Layer 4 of a small transformer language model trained on English Wikipedia (17 layers, counted from 0, width 96).
A neuron's activation on a vector x is GELU(weights . x), where the dot is the dot product.

Input weights of the MLP neurons that the questions are about. A number n stands for (n - 500) times 0.00089.
n16: 591 649 515 457 606 459 576 406 591 474 333 594 433 468 541 529 534 409 585 477 445 479 518 538 352 401 510 486 451 480 452 648 297 557 532 428 513 698 569 473 545 521 482 554 532 307 509 341 518 579 502 570 539 470 549 581 410 272 526 451 511 590 447 669 462 608 552 685 554 517 395 470 402 502 534 404 436 363 398 530 524 425 466 566 539 741 315 631 389 603 414 467 452 412 547 515
n30: 464 331 576 400 461 551 565 484 367 648 603 283 569 570 184 494 652 460 350 514 558 427 529 489 29 545 636 609 598 414 630 738 187 556 408 521 525 775 438 196 641 698 632 354 296 450 763 468 265 477 554 499 684 760 511 693 520 501 425 428 543 528 621 436 435 424 377 670 475 492 343 509 279 551 395 477 446 26 474 569 432 214 715 335 574 812 443 741 637 686 456 403 533 805 536 634
n57: 426 611 573 411 567 413 552 474 534 508 416 536 319 544 634 470 494 472 535 650 507 558 397 448 462 542 353 521 484 545 623 628 533 426 525 501 510 464 385 354 472 453 546 397 550 645 547 617 472 479 499 438 314 588 529 524 567 583 466 478 498 547 511 638 434 381 396 683 621 601 545 326 541 505 643 529 513 432 456 407 538 447 521 399 504 449 497 502 611 653 420 416 477 551 442 493
n73: 508 464 538 452 424 401 517 499 553 614 344 549 464 651 545 468 504 483 544 273 469 514 451 380 226 448 390 417 520 418 563 456 530 269 539 430 497 479 489 454 433 536 477 428 590 479 619 433 382 475 727 415 448 563 393 536 439 364 487 469 380 653 642 515 630 561 431 575 588 568 615 574 415 526 809 447 483 397 427 550 473 294 482 651 471 688 614 589 554 663 417 398 496 657 505 641
n77: 462 779 443 446 496 522 436 500 473 571 465 534 412 536 542 373 370 653 634 545 450 635 364 568 584 618 459 439 496 560 522 513 490 488 572 337 456 517 379 654 447 509 422 486 489 529 480 575 490 479 521 590 372 532 495 538 375 424 475 597 509 524 466 530 630 414 484 434 577 564 597 497 392 518 513 445 562 378 408 575 592 503 427 492 571 536 477 430 585 498 479 375 582 502 434 467
n89: 445 543 661 386 835 666 442 441 548 729 407 493 755 391 354 491 560 701 487 421 814 248 233 625 163 670 462 558 745 499 467 781 211 503 457 395 449 513 297 312 967 834 537 575 193 504 375 466 276 528 535 611 481 469 824 571 311 207 583 517 492 573 523 590 682 872 765 332 311 459 319 493 343 777 724 177 288 222 327 672 365 597 627 451 280 637 551 575 478 525 579 334 840 713 326 368
n112: 483 554 436 452 453 533 440 514 496 443 480 529 441 471 504 531 469 548 475 530 513 510 526 504 527 447 458 513 439 499 554 489 386 531 475 531 554 531 389 422 642 515 459 541 445 567 420 477 581 484 595 530 495 576 552 491 475 525 551 405 518 564 471 450 554 452 526 477 465 560 450 574 518 489 551 463 439 430 551 413 482 518 496 495 468 574 456 503 517 475 542 550 524 431 464 591
n114: 388 596 574 527 417 619 266 457 520 892 304 561 521 424 352 581 424 482 323 555 587 640 283 663 315 492 535 429 671 710 383 531 294 666 409 358 516 456 679 448 650 951 397 591 519 580 484 677 760 732 351 294 649 511 422 526 504 256 400 310 521 381 628 570 746 507 872 332 723 658 684 342 194 579 624 367 457 366 395 543 482 561 529 499 572 608 534 438 632 547 686 567 561 390 557 594
n139: 396 604 490 584 526 543 405 366 490 431 375 423 563 398 419 463 471 420 405 495 520 526 396 404 401 443 597 416 528 411 472 581 416 563 502 579 631 484 614 591 461 540 481 419 363 466 337 556 499 560 465 486 481 553 560 356 433 410 482 513 477 492 367 454 669 593 629 617 555 484 533 463 496 530 636 444 346 403 468 384 490 516 371 460 476 651 572 367 677 633 560 708 551 546 609 456
n171: 523 666 651 592 573 439 405 416 512 457 428 562 451 509 525 532 587 392 493 482 406 446 403 494 465 509 448 500 477 482 505 561 472 453 514 527 557 564 575 527 489 482 559 517 531 412 471 603 534 511 662 608 382 561 531 447 376 518 561 438 464 449 490 525 573 565 471 450 618 449 606 501 422 506 546 530 404 371 477 494 578 542 474 552 526 596 434 512 651 402 474 445 575 539 591 440
n183: 608 296 611 538 504 557 423 495 470 498 346 431 437 408 385 605 667 561 258 530 644 488 542 534 642 503 462 595 517 497 457 564 432 506 531 458 460 476 515 493 512 572 463 410 298 463 584 430 446 544 507 470 586 592 524 340 556 548 287 581 483 581 463 574 524 627 509 584 465 442 605 528 633 619 719 448 486 491 494 570 484 467 420 463 663 335 698 579 596 530 473 454 577 493 426 628
n223: 476 492 566 289 410 244 401 430 510 675 441 723 367 496 532 434 386 474 485 502 684 405 559 467 619 644 498 738 702 500 423 639 330 736 465 351 517 560 481 543 432 499 446 432 364 535 586 579 395 560 552 307 335 589 551 428 795 443 551 439 596 379 588 648 598 546 740 466 540 404 279 426 312 555 665 507 528 533 296 431 302 423 715 492 544 685 371 407 520 461 405 555 539 585 499 625
n252: 636 559 482 554 564 571 435 476 604 484 621 483 349 573 490 663 686 608 583 517 518 571 654 209 499 494 342 545 597 371 471 509 522 573 521 436 190 452 245 433 590 457 558 603 588 596 498 533 542 455 322 462 430 527 518 612 338 616 602 697 501 415 702 636 547 468 415 547 404 292 473 591 685 573 527 600 495 444 567 654 442 481 427 538 430 417 500 401 634 688 367 396 373 923 465 212

Each question shows a token from some text and the vector x that enters the MLP there. A number n stands for (n - 500) times 0.0066.

" Ro": 461 440 539 473 516 448 481 728 484 579 557 518 480 423 539 541 569 440 500 519 532 455 562 528 568 451 480 471 432 554 534 450 461 448 512 474 540 548 613 587 451 363 406 515 557 493 534 522 606 522 415 547 433 451 452 549 521 507 514 480 545 478 517 470 479 481 534 502 504 527 438 394 536 384 494 417 560 438 476 557 652 383 477 490 523 598 480 467 484 469 401 570 468 538 464 479
Which neuron lights up most? n16

"an": 437 522 453 560 461 478 430 502 494 509 488 529 498 469 565 517 427 432 514 432 414 520 533 453 572 536 483 414 453 571 547 556 610 422 427 498 435 545 531 490 448 293 478 429 540 521 383 525 511 604 458 590 488 533 489 568 563 468 502 506 527 572 442 482 421 544 524 536 523 443 455 618 526 340 562 602 492 507 536 500 471 389 503 518 478 515 489 483 411 508 455 531 492 547 532 530
The most active neuron and its activation: n73, at about 0.11

" Sing": 518 562 523 479 521 508 491 633 489 486 586 521 545 541 570 598 552 466 498 506 515 468 584 507 508 421 510 432 333 534 619 560 453 464 504 282 499 498 516 498 474 215 524 520 535 428 528 473 528 568 463 464 529 516 536 601 464 503 475 492 544 543 452 367 542 471 615 485 471 539 488 448 529 420 506 375 499 508 422 517 639 493 487 528 481 561 474 502 446 456 462 554 482 519 431 411
The most active neuron and its activation: n16, at about 0.38

" career": 413 483 617 489 612 525 491 715 371 518 582 485 542 517 524 466 488 560 442 479 419 466 434 440 470 523 512 456 503 502 501 483 438 372 496 589 498 467 435 429 553 308 525 535 404 463 554 525 463 482 445 469 573 482 487 650 509 507 516 542 527 578 626 533 575 517 528 601 479 584 519 531 487 375 475 426 510 436 483 468 502 635 448 490 478 484 510 465 535 504 423 502 532 457 428 418
The most active neuron and its activation: n89, at about 0.61

"un": 393 507 440 479 521 398 444 599 523 564 536 413 541 478 531 536 497 530 521 445 507 511 579 521 565 405 478 310 627 399 578 481 638 514 454 594 464 558 542 482 413 378 562 477 518 471 465 504 509 494 563 470 363 395 577 445 451 492 477 510 556 506 519 547 437 478 562 557 522 535 431 526 484 403 415 493 513 560 534 526 483 548 478 569 492 519 525 474 523 530 521 588 481 486 517 519
Which neuron lights up most? n139

"h": 548 490 394 529 432 444 438 499 429 477 495 475 433 555 493 471 620 488 517 502 435 489 483 491 605 561 492 369 488 614 519 512 499 497 442 652 459 474 586 507 468 400 498 565 537 514 458 511 517 502 463 546 581 621 369 508 480 454 470 520 551 490 485 458 436 516 446 464 498 477 549 460 504 461 470 649 576 547 545 478 568 453 405 507 519 545 469 506 520 451 343 423 536 523 536 585
Which two neurons fire most, strongest first? n171, n77

" by": 431 561 529 462 500 433 456 511 388 532 463 510 434 497 477 470 405 551 481 464 483 526 476 497 589 513 606 662 326 543 462 496 462 483 475 623 552 523 454 545 515 167 514 528 481 495 570 493 447 530 528 447 576 492 405 538 474 494 519 499 435 503 459 476 525 551 542 539 485 536 496 611 525 379 519 482 526 508 484 475 392 421 577 458 535 464 509 470 427 449 487 528 529 589 437 590
The most active neuron and its activation: n223, at about 0.47

"|": 459 516 541 502 467 493 525 543 436 481 547 504 530 492 487 448 595 606 505 466 549 502 539 555 499 462 513 607 352 562 514 516 563 504 434 557 514 543 524 576 395 221 459 449 584 500 525 509 535 483 518 453 457 526 512 551 396 492 497 447 545 554 381 476 473 447 502 565 493 583 507 673 490 173 507 517 511 529 434 523 494 448 574 479 485 528 465 454 501 499 731 512 486 498 463 447
The most active neuron and its activation: n112, at about 0.062

"ar": 562 512 431 567 505 494 484 585 539 559 477 481 536 472 547 541 480 440 502 484 462 519 451 534 605 364 439 316 429 491 518 512 529 426 417 540 466 445 460 554 440 360 533 493 435 489 465 516 431 527 465 527 547 541 338 532 508 527 514 537 504 559 507 636 402 467 491 520 479 462 418 559 562 477 485 574 486 533 496 537 588 488 575 558 492 578 495 535 517 485 425 419 507 476 415 577
Which neuron lights up most? n73

"==": 503 519 545 563 469 477 462 641 483 577 419 536 522 495 433 473 378 548 475 520 521 470 421 503 574 526 603 482 423 449 463 597 588 498 568 546 533 447 484 499 467 463 485 484 598 580 415 492 519 546 499 474 515 498 483 468 490 428 505 493 466 528 358 471 539 534 495 469 499 599 510 462 470 111 491 373 412 700 463 474 452 584 553 463 521 462 521 493 545 540 606 382 528 473 544 541
Which neuron lights up most? n114

"),": 406 540 494 496 495 395 469 445 467 534 642 510 513 456 489 441 512 547 442 434 485 485 475 572 612 577 588 563 394 544 418 618 549 499 532 544 546 428 481 512 542 163 501 535 441 458 513 434 440 476 543 539 488 505 440 620 458 510 528 478 523 520 449 516 491 548 518 477 487 489 485 613 476 334 508 469 578 550 455 515 469 490 554 504 493 467 493 485 547 478 531 569 545 464 423 517
Which three neurons fire most, strongest first? n223, n77, n112

" Ab": 562 553 459 447 456 470 473 559 463 444 538 509 496 544 522 533 559 515 433 527 426 551 522 498 538 515 539 581 417 470 556 663 534 471 438 426 583 489 448 559 485 424 560 524 494 439 503 490 550 573 422 424 606 468 399 484 582 521 477 443 500 400 477 416 489 413 569 467 452 390 489 495 515 389 430 467 500 569 504 557 508 474 583 533 551 513 483 488 538 511 349 519 508 568 490 486
Which two neurons fire most, strongest first? n223, n252

"997": 509 438 491 551 587 676 518 500 406 559 647 543 542 490 527 508 430 510 556 528 574 464 495 508 468 465 487 510 373 409 495 492 473 373 527 485 455 407 462 562 513 245 478 488 588 508 468 482 449 379 472 557 584 535 630 574 484 497 548 485 448 533 462 589 480 537 527 467 507 418 481 458 528 389 490 497 536 539 513 509 509 571 413 499 404 543 519 503 463 503 703 503 500 449 487 533
Which neuron lights up most? n89

" |": 523 528 487 525 502 505 539 550 347 524 507 496 507 457 538 489 575 486 511 398 425 510 527 507 468 435 581 557 420 437 520 492 523 515 540 463 533 507 493 557 460 224 478 537 557 482 493 493 472 486 484 515 555 474 462 398 479 413 488 467 507 574 531 510 469 512 469 478 500 494 546 814 505 325 453 524 494 588 478 501 548 537 408 490 468 535 477 520 494 489 479 462 500 512 581 544
Which neuron lights up most? n73

"y": 465 450 490 458 498 627 472 415 456 537 407 512 463 522 554 481 549 603 484 484 415 489 470 595 634 517 461 449 341 450 493 501 507 454 508 650 483 451 432 634 408 373 484 520 479 532 606 517 500 482 462 465 609 550 403 546 513 487 487 509 526 547 423 442 548 543 378 417 530 460 441 505 502 400 562 624 523 561 576 512 495 522 462 555 540 436 531 518 437 445 417 416 495 537 439 470
Which three neurons fire most, strongest first? n183, n77, n252

" English": 482 483 541 487 470 551 439 481 426 424 592 557 550 498 521 462 537 471 487 486 505 522 447 380 553 529 529 349 399 581 450 524 513 408 565 489 512 463 469 618 466 261 450 416 544 507 447 504 508 497 499 522 499 573 535 625 580 468 535 510 458 630 572 431 548 582 510 467 503 538 476 364 446 445 511 438 529 430 481 487 528 542 468 472 553 572 544 507 436 462 549 592 548 467 421 519
Which three neurons fire most, strongest first? n77, n139, n73

"ee": 464 471 496 535 542 394 524 459 497 551 521 542 516 508 582 560 525 464 457 507 350 488 527 596 600 448 531 471 511 461 446 490 502 358 580 490 510 532 431 607 470 439 498 429 599 564 498 497 494 423 466 529 528 474 355 465 429 526 500 536 526 569 452 496 557 544 371 476 504 553 384 529 509 359 467 517 533 381 516 521 598 546 557 410 513 520 575 475 406 473 412 554 484 457 414 500
Which neuron lights up most? n77

" Gu": 467 540 529 526 560 496 466 648 458 500 468 532 540 466 489 536 489 412 428 518 479 571 550 454 566 484 600 495 392 406 527 524 497 535 462 502 591 418 504 530 469 518 439 476 511 474 363 551 520 526 445 546 446 558 388 501 544 478 468 606 499 438 560 551 486 485 509 491 468 499 505 365 495 514 501 524 549 431 491 467 506 531 531 525 515 520 437 505 481 425 483 639 464 485 494 502
The most active neuron and its activation: n139, at about 0.29

"ish": 469 519 479 535 393 520 532 323 453 427 623 515 492 533 535 510 513 488 498 456 476 520 433 385 551 587 499 312 410 564 509 555 447 392 477 564 519 449 510 559 441 162 508 461 574 508 468 478 534 542 435 548 519 546 498 549 541 515 499 527 496 582 520 488 494 571 446 405 466 521 509 474 477 426 503 427 512 646 547 535 549 507 485 530 529 530 536 510 399 456 536 515 565 487 473 547
The most active neuron and its activation: n77, at about 0.036

" ": 446 562 479 495 494 520 489 584 554 524 440 508 550 529 592 488 395 527 520 499 408 523 543 496 329 503 607 546 340 467 519 485 568 486 449 465 563 471 524 479 536 318 443 504 550 539 422 508 526 446 516 533 430 498 584 560 455 489 557 476 502 390 451 484 462 507 394 527 531 549 534 491 492 267 480 589 523 626 487 495 450 577 519 485 504 479 487 514 482 516 490 431 523 529 503 428
Which neuron lights up most? n57

" ==": 558 506 448 622 516 487 474 539 457 523 369 506 486 523 450 462 419 632 505 510 476 493 407 529 492 494 573 376 493 489 492 631 541 446 533 537 508 408 453 508 518 720 448 494 560 468 453 504 424 526 480 554 545 483 389 533 522 496 484 535 494 509 500 515 560 502 577 427 510 521 502 458 502 125 518 408 370 516 422 480 579 561 540 447 486 533 527 547 593 483 734 490 471 487 529 552
Which neuron lights up most? n114

"i": 528 501 500 559 514 504 482 502 482 567 499 504 420 468 547 522 471 414 491 448 386 503 482 402 519 460 525 425 503 428 520 437 451 523 489 551 486 477 522 626 432 429 505 505 474 514 471 565 549 436 462 554 488 521 284 512 456 405 572 534 445 579 573 526 443 499 408 493 546 501 423 553 518 580 549 619 511 575 617 492 452 511 587 400 530 536 515 497 440 441 606 533 470 458 547 381
Which two neurons fire most, strongest first? n252, n171